Layer 3 of a small transformer language model trained on English Wikipedia (8 layers, counted from 0, width 96).
Take only the direct path to the model's output, skipping the later layers: a vector added to the residual stream pushes a token's score in proportion to its dot product with that token's output vector.

Output vectors of the tokens that the questions are about. A number n stands for (n - 500) times 0.0036.
" G": 496,523,443,468,401,452,390,531,542,466,415,545,452,630,461,524,487,449,522,564,417,507,409,505,502,388,569,445,472,525,447,581,484,528,589,551,546,539,567,403,570,540,470,516,471,418,290,545,505,554,471,528,511,508,405,478,430,533,471,491,433,496,522,513,453,513,533,495,497,413,550,428,420,402,429,517,603,505,426,481,514,510,338,503,431,511,598,464,476,557,565,477,439,428,548,506
"ac": 424,433,615,431,483,555,511,429,583,445,549,375,657,712,517,516,399,502,459,600,484,665,479,494,532,296,581,354,496,573,568,423,498,481,582,611,362,637,471,430,415,481,588,607,455,536,705,437,550,299,504,431,566,539,480,498,461,485,533,514,636,361,442,588,456,455,480,651,420,456,373,708,529,536,448,427,352,510,565,583,560,447,582,556,570,326,464,526,417,554,500,484,563,597,419,219
"==": 503,487,441,553,463,391,760,463,587,420,606,575,553,604,426,465,426,637,503,375,619,561,483,455,595,500,552,559,621,592,490,553,566,458,390,391,264,389,578,568,399,547,449,290,308,430,286,455,403,575,461,522,562,457,437,625,450,416,343,596,586,546,399,599,495,549,488,391,562,623,495,495,459,600,615,677,620,418,411,651,437,542,533,539,392,408,518,430,406,496,757,454,328,522,291,460
"st": 544,558,508,426,477,438,500,431,567,435,568,556,470,436,414,592,279,417,411,557,502,299,529,478,489,634,515,719,541,314,473,416,537,536,623,610,470,547,429,249,454,592,247,482,445,485,476,456,399,481,475,522,404,428,427,414,329,508,484,550,410,548,580,567,462,476,358,667,561,518,554,438,537,399,492,433,485,508,523,613,506,514,507,632,523,339,618,331,443,492,575,362,479,700,496,279
"ember": 444,524,510,375,353,514,639,518,617,694,309,268,474,732,519,535,518,291,415,497,518,575,379,457,535,299,658,707,582,360,529,530,610,408,373,445,659,351,520,396,606,437,440,337,540,582,421,359,542,420,600,362,610,396,752,470,402,665,302,426,557,396,555,605,500,542,426,503,484,960,663,250,506,507,619,486,583,493,374,728,460,591,488,428,385,575,750,571,439,556,367,584,532,584,416,225
",": 532,637,674,579,491,474,471,388,453,476,573,534,597,493,422,397,372,435,412,508,546,560,591,523,453,421,482,419,360,612,457,549,519,465,456,573,507,434,556,440,504,503,451,472,473,492,426,514,478,580,519,401,352,507,480,523,552,573,530,470,489,500,565,459,471,482,574,476,477,500,636,498,457,407,451,495,510,558,524,479,534,474,647,513,498,469,524,487,539,460,406,587,470,434,425,640
"ing": 318,588,518,520,503,446,676,418,387,767,521,363,722,395,439,568,394,448,408,464,341,372,559,495,508,426,644,671,650,425,518,519,629,426,546,581,266,492,618,423,406,724,582,492,577,581,602,531,477,378,476,503,541,585,543,486,342,518,454,421,500,471,461,603,463,620,701,595,575,526,558,629,475,277,608,558,494,424,500,512,441,549,571,520,524,593,407,571,395,637,506,497,365,480,468,469
"ect": 470,454,430,497,553,646,544,526,555,546,516,380,492,625,482,506,261,636,545,660,454,478,343,461,576,314,490,472,808,416,494,616,622,438,426,313,320,720,497,445,485,497,470,329,385,651,548,432,584,464,508,409,480,497,549,378,420,579,392,472,620,418,422,450,478,562,505,368,470,693,512,402,333,321,703,367,379,326,655,865,593,484,571,503,685,443,630,522,544,527,538,337,463,580,310,181
"ated": 407,500,472,658,345,497,777,508,509,485,336,425,508,508,477,380,433,480,538,557,453,615,424,448,532,205,394,611,747,410,613,515,456,469,598,520,500,669,503,390,343,416,526,355,611,603,573,295,545,634,610,642,476,494,512,607,440,537,435,628,558,381,537,536,687,479,453,449,671,599,742,580,532,379,376,469,437,299,459,539,531,584,451,664,302,547,572,615,493,422,523,423,656,545,264,332
" is": 271,523,617,535,498,477,516,433,616,532,509,593,500,536,438,404,418,567,367,494,401,447,572,490,453,280,503,556,585,578,673,530,458,593,530,364,530,447,488,508,350,591,411,433,523,550,263,555,459,538,458,537,461,445,666,437,480,568,493,477,575,490,541,426,569,502,556,556,487,475,600,424,379,498,452,640,546,486,521,529,356,468,602,688,430,500,478,556,490,579,594,563,582,495,448,529
"ra": 481,415,608,308,546,688,694,432,573,508,588,509,430,557,544,635,426,561,441,298,533,510,540,494,470,434,605,463,832,585,512,468,549,585,454,481,641,379,656,460,388,470,530,551,514,449,466,388,374,488,457,445,406,483,398,532,549,369,478,619,547,511,658,436,544,525,549,483,622,557,468,527,533,472,503,576,426,612,571,500,399,410,371,497,533,531,438,513,579,437,582,297,416,630,488,255
"s": 477,540,604,410,543,488,695,530,458,569,592,479,561,531,459,646,500,436,482,435,436,478,655,507,374,597,331,572,577,492,618,616,556,472,671,477,548,374,747,345,654,416,377,421,443,556,559,453,473,362,399,562,426,682,404,567,473,623,512,441,443,494,579,365,398,479,402,598,464,334,436,546,516,509,357,552,494,587,651,500,503,640,554,552,525,359,560,545,583,523,693,554,520,476,539,394
"ire": 386,587,491,455,564,490,575,403,491,529,342,430,169,481,633,508,562,561,435,484,492,497,224,474,647,236,565,401,653,364,513,551,581,392,516,489,329,514,408,346,453,453,601,433,632,463,539,330,518,289,397,711,473,546,526,429,319,494,359,519,557,643,605,588,515,512,513,373,489,878,511,587,405,599,494,410,533,449,524,517,409,515,685,566,626,576,580,456,536,597,354,370,503,623,533,389
"ary": 137,608,288,457,567,688,528,436,713,613,446,331,582,728,441,400,504,438,475,479,452,549,437,470,408,298,475,664,735,454,374,419,405,331,448,408,399,525,565,377,619,335,405,700,296,474,486,542,403,557,378,493,547,467,645,635,591,374,368,544,425,432,512,494,528,539,412,460,576,788,574,661,621,447,532,545,529,490,605,695,356,497,586,605,315,641,537,614,446,435,586,509,334,400,348,248
"ist": 102,549,339,366,404,659,614,447,388,580,519,430,606,360,387,447,424,459,524,561,701,522,437,483,548,401,411,649,635,575,439,662,545,599,653,544,447,444,539,401,647,490,352,438,676,361,486,376,587,380,400,625,472,472,466,652,365,720,217,424,638,514,624,476,388,423,441,302,572,705,506,500,440,561,610,516,441,500,577,549,433,466,458,450,457,586,550,633,469,509,483,511,379,564,445,483
"ag": 335,455,537,487,365,419,544,481,538,510,500,372,558,763,416,423,591,437,414,625,540,381,488,481,455,237,491,532,569,572,539,664,456,529,296,546,490,439,503,571,611,517,475,597,506,560,720,570,569,326,564,464,554,484,416,526,443,362,519,400,490,483,591,539,396,416,618,633,569,642,339,568,470,341,712,516,355,523,592,445,550,541,486,562,481,408,471,516,492,581,557,493,567,464,368,315
"im": 486,463,544,489,356,670,511,492,348,519,373,576,444,472,564,495,324,566,397,493,446,508,445,500,534,489,536,587,576,680,526,493,495,437,493,580,588,426,237,536,524,507,610,558,503,452,589,506,447,390,507,587,804,431,476,538,491,514,411,247,606,580,629,482,400,649,507,550,591,660,302,543,521,337,402,568,500,456,589,427,461,556,515,551,520,624,483,444,500,512,420,601,343,598,534,206
" are": 308,500,618,574,536,453,482,574,638,460,539,563,489,549,543,317,444,615,432,482,528,444,551,478,463,193,547,562,610,596,652,460,486,495,391,450,447,440,445,439,430,587,412,471,421,455,283,522,399,544,389,574,671,528,648,385,587,618,427,436,554,439,603,444,563,493,480,486,488,494,471,522,485,346,453,667,607,423,618,633,407,414,473,729,488,502,589,476,566,598,647,523,557,483,294,532
" S": 511,494,438,477,461,484,397,542,471,438,488,562,398,611,460,545,557,433,559,515,435,500,492,509,464,419,584,361,500,429,476,585,497,500,547,516,579,570,618,401,493,465,524,534,459,400,296,502,588,525,401,478,530,542,470,493,450,488,517,461,423,482,491,531,404,498,523,469,506,398,538,539,476,518,498,572,596,517,430,398,480,495,515,413,466,474,481,413,473,514,609,503,432,505,649,488
" ": 526,486,429,502,483,434,338,500,448,558,561,490,507,538,604,590,565,418,530,507,566,576,496,532,565,567,476,494,435,581,462,567,567,441,510,559,518,500,404,482,509,546,518,450,379,560,435,568,623,648,547,439,438,370,566,454,461,617,529,445,456,599,505,426,486,456,513,498,488,338,559,533,557,620,451,599,621,500,448,445,532,537,557,428,553,492,382,555,538,508,583,507,458,433,594,583
"z": 638,556,531,303,634,464,340,490,508,533,276,677,371,472,542,540,476,513,545,441,563,470,447,495,476,453,558,672,716,494,596,361,312,609,551,523,533,316,408,400,554,553,452,583,445,596,470,443,514,394,507,622,367,533,456,511,270,480,516,435,588,412,490,423,467,446,352,639,553,718,331,463,476,390,484,543,387,506,368,574,506,451,567,481,344,472,482,385,470,512,409,525,300,508,385,332
"---": 406,370,539,519,453,608,630,669,616,633,295,548,486,654,548,497,458,594,415,386,510,423,303,331,616,141,597,577,891,473,493,490,423,615,456,425,275,566,348,343,576,558,396,478,316,528,231,434,561,384,440,566,725,574,557,471,402,407,190,611,434,348,554,653,589,750,500,482,400,888,554,515,414,292,564,473,462,345,528,866,260,592,417,674,507,334,978,580,298,928,437,518,649,489,28,280

Each question shows what one neuron of this layer's MLP adds at an activation of 1. A number n stands for (n - 500) times 0.002.

n293: 611,446,384,360,517,472,638,602,700,552,445,407,529,589,475,336,612,399,405,623,518,561,565,570,339,309,486,485,508,582,534,397,489,446,565,616,573,405,588,525,558,579,387,653,663,508,449,420,612,595,473,394,492,421,500,492,372,503,497,447,435,540,588,441,581,532,587,416,580,474,413,392,414,478,666,419,503,604,489,642,591,549,607,679,484,665,532,345,656,474,361,604,513,503,505,473
Which two tokens does it push up most, strongest first? "ember", "ag"

n116: 777,520,586,353,474,320,559,590,379,549,400,382,485,555,437,540,400,448,659,622,441,474,475,362,362,515,633,524,541,548,418,473,540,394,387,552,487,572,474,371,471,516,526,449,454,562,539,627,547,586,525,533,544,371,638,518,473,500,404,368,515,488,568,378,576,527,429,594,440,454,465,414,404,594,553,597,665,378,477,465,487,468,570,473,485,550,463,474,439,447,404,560,574,616,370,464
Pushed up most: "ember"

n192: 532,641,538,439,500,530,418,495,571,514,632,464,633,537,296,364,532,547,500,659,665,432,423,562,384,582,459,614,532,608,290,431,458,545,734,492,646,534,417,519,436,458,553,472,484,513,379,486,632,458,388,618,453,511,495,535,643,557,488,320,628,473,491,449,514,541,417,555,373,312,556,474,536,497,449,449,513,516,564,476,497,548,544,461,392,430,475,503,554,446,511,704,487,275,418,672
Pushed up most: ","

n248: 555,413,442,424,423,413,505,533,582,456,453,452,685,488,452,418,505,587,523,529,413,522,519,710,357,464,530,358,532,512,525,594,424,534,316,505,452,587,316,587,500,482,380,554,539,405,438,720,582,526,488,447,417,580,625,721,575,516,418,572,485,718,489,498,479,426,427,550,482,536,585,507,559,557,568,493,572,524,507,571,595,498,616,550,495,510,587,495,566,461,539,469,372,495,469,583
Which three tokens does it push up most, strongest first? "ary", "==", ","

n344: 382,479,474,481,625,373,617,544,447,665,546,587,575,510,429,402,560,520,576,386,449,476,458,466,453,521,367,686,505,460,475,446,527,387,566,283,418,506,327,350,409,451,405,525,385,498,590,409,608,413,466,505,560,355,346,482,480,475,471,594,432,512,450,517,534,571,508,522,617,506,674,441,640,478,547,447,536,476,484,435,511,502,618,407,612,547,406,634,326,372,550,443,320,399,440,360
Pushed up most: "ary"

n312: 492,566,465,600,429,409,452,445,632,416,382,494,513,532,431,415,500,557,500,393,652,457,350,514,503,668,506,594,259,366,576,471,519,561,583,559,390,402,530,540,508,403,497,559,516,495,526,686,426,518,567,596,599,245,556,442,560,523,575,522,340,454,583,510,480,514,529,515,465,369,431,515,575,670,519,428,337,674,452,589,441,461,505,573,513,553,444,453,367,543,681,648,427,370,566,550
Pushed down most: "ect"

n211: 438,470,473,712,522,505,741,505,488,558,584,449,609,411,351,661,383,408,505,478,455,536,479,440,678,460,551,657,426,631,438,450,489,414,588,463,458,577,497,573,518,385,663,275,555,594,419,565,514,463,484,606,464,668,451,400,526,406,642,420,622,480,418,479,520,490,489,480,626,509,345,439,436,385,636,597,503,511,557,521,500,443,385,394,261,523,474,410,524,513,424,478,370,441,436,344
Pushed down most: " "

n147: 663,403,561,398,500,489,494,295,715,452,446,563,574,629,537,509,544,481,371,399,452,562,415,374,441,486,609,577,699,581,518,464,651,467,578,532,604,535,488,364,591,411,457,544,404,536,497,558,557,581,511,350,468,528,431,447,557,500,406,489,422,372,432,437,381,493,525,404,511,548,394,316,445,523,717,449,316,360,328,514,388,606,487,555,576,483,447,399,341,375,321,543,495,581,522,451
Pushed down most: " are"

n180: 348,404,523,473,508,485,489,555,547,495,456,442,444,497,337,540,495,534,448,632,415,429,516,455,348,627,625,483,454,400,528,500,424,593,408,656,458,675,559,521,604,553,569,443,386,380,488,436,442,479,575,492,597,430,518,559,603,570,631,489,752,618,539,429,637,531,400,513,442,319,597,505,454,713,613,466,458,476,366,619,465,437,517,545,486,444,370,500,468,618,651,334,395,536,304,515
Pushed up most: "=="

n316: 350,448,646,303,593,629,448,452,585,588,424,413,525,534,578,485,272,477,385,360,450,636,388,387,581,469,512,432,500,471,481,582,536,249,539,396,518,424,636,523,410,536,506,352,538,448,548,321,527,314,474,471,560,610,472,454,478,427,446,438,425,596,487,456,605,435,398,543,591,466,465,441,440,637,419,455,440,666,338,457,711,363,505,477,462,540,488,539,599,389,453,397,390,331,417,754
Which two tokens does it push up most, strongest first? "ire", "ra"

n343: 552,526,336,636,590,495,311,495,490,545,648,527,424,542,582,601,339,316,457,351,576,462,466,374,374,349,639,531,431,487,437,614,593,534,536,505,565,525,505,489,492,481,413,548,543,668,669,365,340,536,405,484,407,439,348,448,568,581,537,546,431,515,386,465,421,538,442,456,320,489,492,459,645,329,500,548,477,410,356,632,540,471,517,466,444,428,639,470,627,563,492,404,526,571,503,523
Which two tokens does it push up most, strongest first? "st", "ect"

n236: 536,520,503,495,635,395,530,382,491,668,423,367,549,424,418,302,397,415,550,572,409,424,508,560,509,639,513,571,665,510,536,417,564,569,492,512,624,524,436,597,574,585,662,587,461,648,486,583,376,637,549,477,537,428,591,467,629,354,355,667,549,479,517,434,366,665,492,388,396,634,500,579,521,511,607,591,399,652,551,548,552,514,502,510,539,457,527,516,449,451,482,493,520,604,581,424
Pushed up most: "ary"

n256: 500,462,363,549,434,439,565,437,476,552,470,460,546,404,445,524,588,478,557,464,613,568,485,758,503,487,666,484,387,634,493,489,532,675,662,599,497,406,500,582,549,500,402,560,601,424,599,628,482,470,569,444,550,561,478,487,492,537,564,364,446,512,500,604,416,477,472,634,413,344,456,545,461,379,587,311,535,423,480,497,425,618,629,568,639,393,500,572,405,568,556,444,363,667,687,579
Pushed up most: "ing"

n277: 684,537,358,497,435,407,457,432,611,500,441,419,423,577,592,647,616,559,439,372,489,524,446,578,619,446,464,226,616,567,754,559,491,549,801,430,387,479,443,460,628,569,554,454,421,503,557,627,485,520,688,589,712,402,635,695,577,606,415,568,575,407,407,582,565,389,474,430,508,537,566,363,589,482,474,550,520,561,549,525,474,429,614,687,526,530,463,551,468,544,549,503,477,392,429,561
Pushed up most: "---"

n115: 572,458,503,438,461,545,621,500,548,593,647,376,386,458,587,365,591,606,652,472,618,419,579,648,506,532,670,505,648,625,370,333,560,557,508,519,371,552,373,413,409,534,505,574,523,544,409,425,554,570,483,507,492,321,583,564,593,577,446,556,585,573,655,524,325,574,510,365,462,465,545,517,561,451,577,627,485,525,393,436,347,541,434,446,465,487,534,534,542,543,435,480,575,399,490,481
Pushed down most: "s"

n341: 635,514,554,484,533,505,409,613,505,768,608,428,376,503,583,656,477,402,483,590,453,582,563,619,603,313,598,475,567,288,557,475,518,463,536,578,675,476,428,448,503,425,345,396,500,470,503,305,373,550,598,457,438,520,594,440,648,539,591,403,578,460,516,448,454,386,512,594,424,678,359,380,289,509,603,367,565,355,546,672,413,643,606,494,404,352,524,551,610,508,442,466,615,494,483,478
Pushed up most: "ember"

n144: 393,480,409,477,399,519,601,416,440,576,495,383,418,453,446,402,564,590,427,523,510,625,423,445,399,478,308,661,437,310,552,571,385,380,571,403,549,579,513,487,456,404,404,476,416,577,683,427,521,537,314,442,451,513,474,590,444,435,546,554,445,576,307,512,463,450,558,566,441,519,563,442,466,609,445,517,406,477,485,377,662,464,606,542,353,489,532,591,586,399,452,493,287,490,488,506
Pushed down most: "---"

n260: 417,674,536,554,666,450,409,443,367,452,366,377,556,530,592,415,565,581,487,570,513,412,489,496,438,598,405,536,411,684,455,566,269,494,488,521,529,418,653,519,578,448,468,624,441,471,512,436,432,519,461,384,460,553,351,461,470,468,355,661,422,403,772,563,494,438,455,262,482,355,439,605,525,506,356,540,516,419,373,590,405,515,454,541,539,474,424,417,678,553,692,467,522,578,563,377
Pushed down most: "ember"

n361: 434,433,385,576,519,420,438,624,401,594,490,513,517,409,508,519,596,532,498,503,269,398,520,540,451,639,572,596,487,549,415,542,602,490,524,488,527,405,374,559,423,492,468,634,474,406,463,495,400,480,590,456,590,210,589,367,349,421,444,476,464,500,732,544,404,567,585,519,534,431,523,520,502,521,446,453,629,446,449,389,407,423,540,508,557,344,451,431,423,598,366,416,342,519,419,381
Pushed up most: "im"

n136: 614,466,474,595,497,452,564,636,664,497,503,701,497,343,451,430,463,472,436,529,485,449,351,720,438,529,560,463,583,463,560,707,489,336,489,436,475,528,409,662,369,580,533,689,417,463,570,575,363,363,543,481,484,455,581,524,562,620,584,443,436,425,337,422,347,488,455,391,631,656,447,474,370,596,394,508,545,618,495,513,460,466,534,474,513,522,534,492,681,492,540,430,482,439,332,432
Pushed up most: "ect"

n2: 592,614,429,446,581,410,465,313,601,429,643,596,588,470,381,586,475,497,516,610,570,671,483,402,531,472,625,530,503,630,553,409,655,425,409,709,514,547,465,539,281,491,662,533,517,513,485,526,488,331,711,511,500,497,626,408,578,489,518,612,587,400,768,426,482,465,514,487,542,368,388,647,596,581,634,406,503,610,578,459,497,536,366,533,506,409,553,512,542,529,567,536,574,401,572,305
Which three tokens does it push up most, strongest first? "ac", "ra", "ag"

n226: 449,559,420,689,374,546,346,561,498,511,602,601,557,425,321,374,633,455,411,519,437,417,420,714,409,578,514,546,604,391,423,447,401,538,517,647,447,494,497,608,435,463,466,506,618,553,431,582,595,561,516,538,413,538,482,532,387,524,338,602,448,525,584,361,396,417,576,543,400,402,367,537,309,450,508,560,516,486,511,391,380,510,667,497,445,588,732,404,571,593,435,480,635,337,495,587
Pushed up most: " is"

n54: 445,730,455,374,551,542,280,530,422,383,487,688,400,565,489,567,392,383,434,417,447,422,476,102,457,495,301,327,475,533,437,497,417,391,494,481,619,364,563,547,481,577,545,445,405,492,555,417,557,604,591,522,415,533,403,593,409,569,599,455,571,581,442,451,541,466,445,526,560,576,327,604,666,520,500,339,457,494,489,406,458,413,528,522,555,520,326,429,533,497,459,453,454,417,511,670
Pushed up most: "z"

n206: 482,482,381,514,401,440,495,488,621,428,478,555,505,553,419,521,572,453,596,518,414,515,405,451,599,530,626,281,531,495,502,437,614,669,495,566,456,340,529,566,336,479,563,788,533,474,508,360,307,426,528,596,374,573,534,399,400,493,404,604,434,449,559,502,492,545,558,613,663,630,538,468,408,563,576,597,512,518,361,557,528,534,507,465,653,601,460,558,525,493,497,544,599,503,633,550
Which two tokens does it push up most, strongest first? "ire", "ra"

n168: 604,604,529,559,489,444,486,487,552,367,492,591,390,714,417,361,440,427,516,524,539,448,495,649,485,563,605,543,333,581,302,405,433,468,447,474,489,768,494,588,412,486,503,619,411,460,305,416,373,487,529,556,403,441,446,529,497,443,491,549,532,520,545,584,323,486,481,358,427,466,529,337,476,580,519,418,690,487,420,479,513,510,655,594,370,382,353,370,473,602,586,434,500,603,429,550
Pushed up most: "=="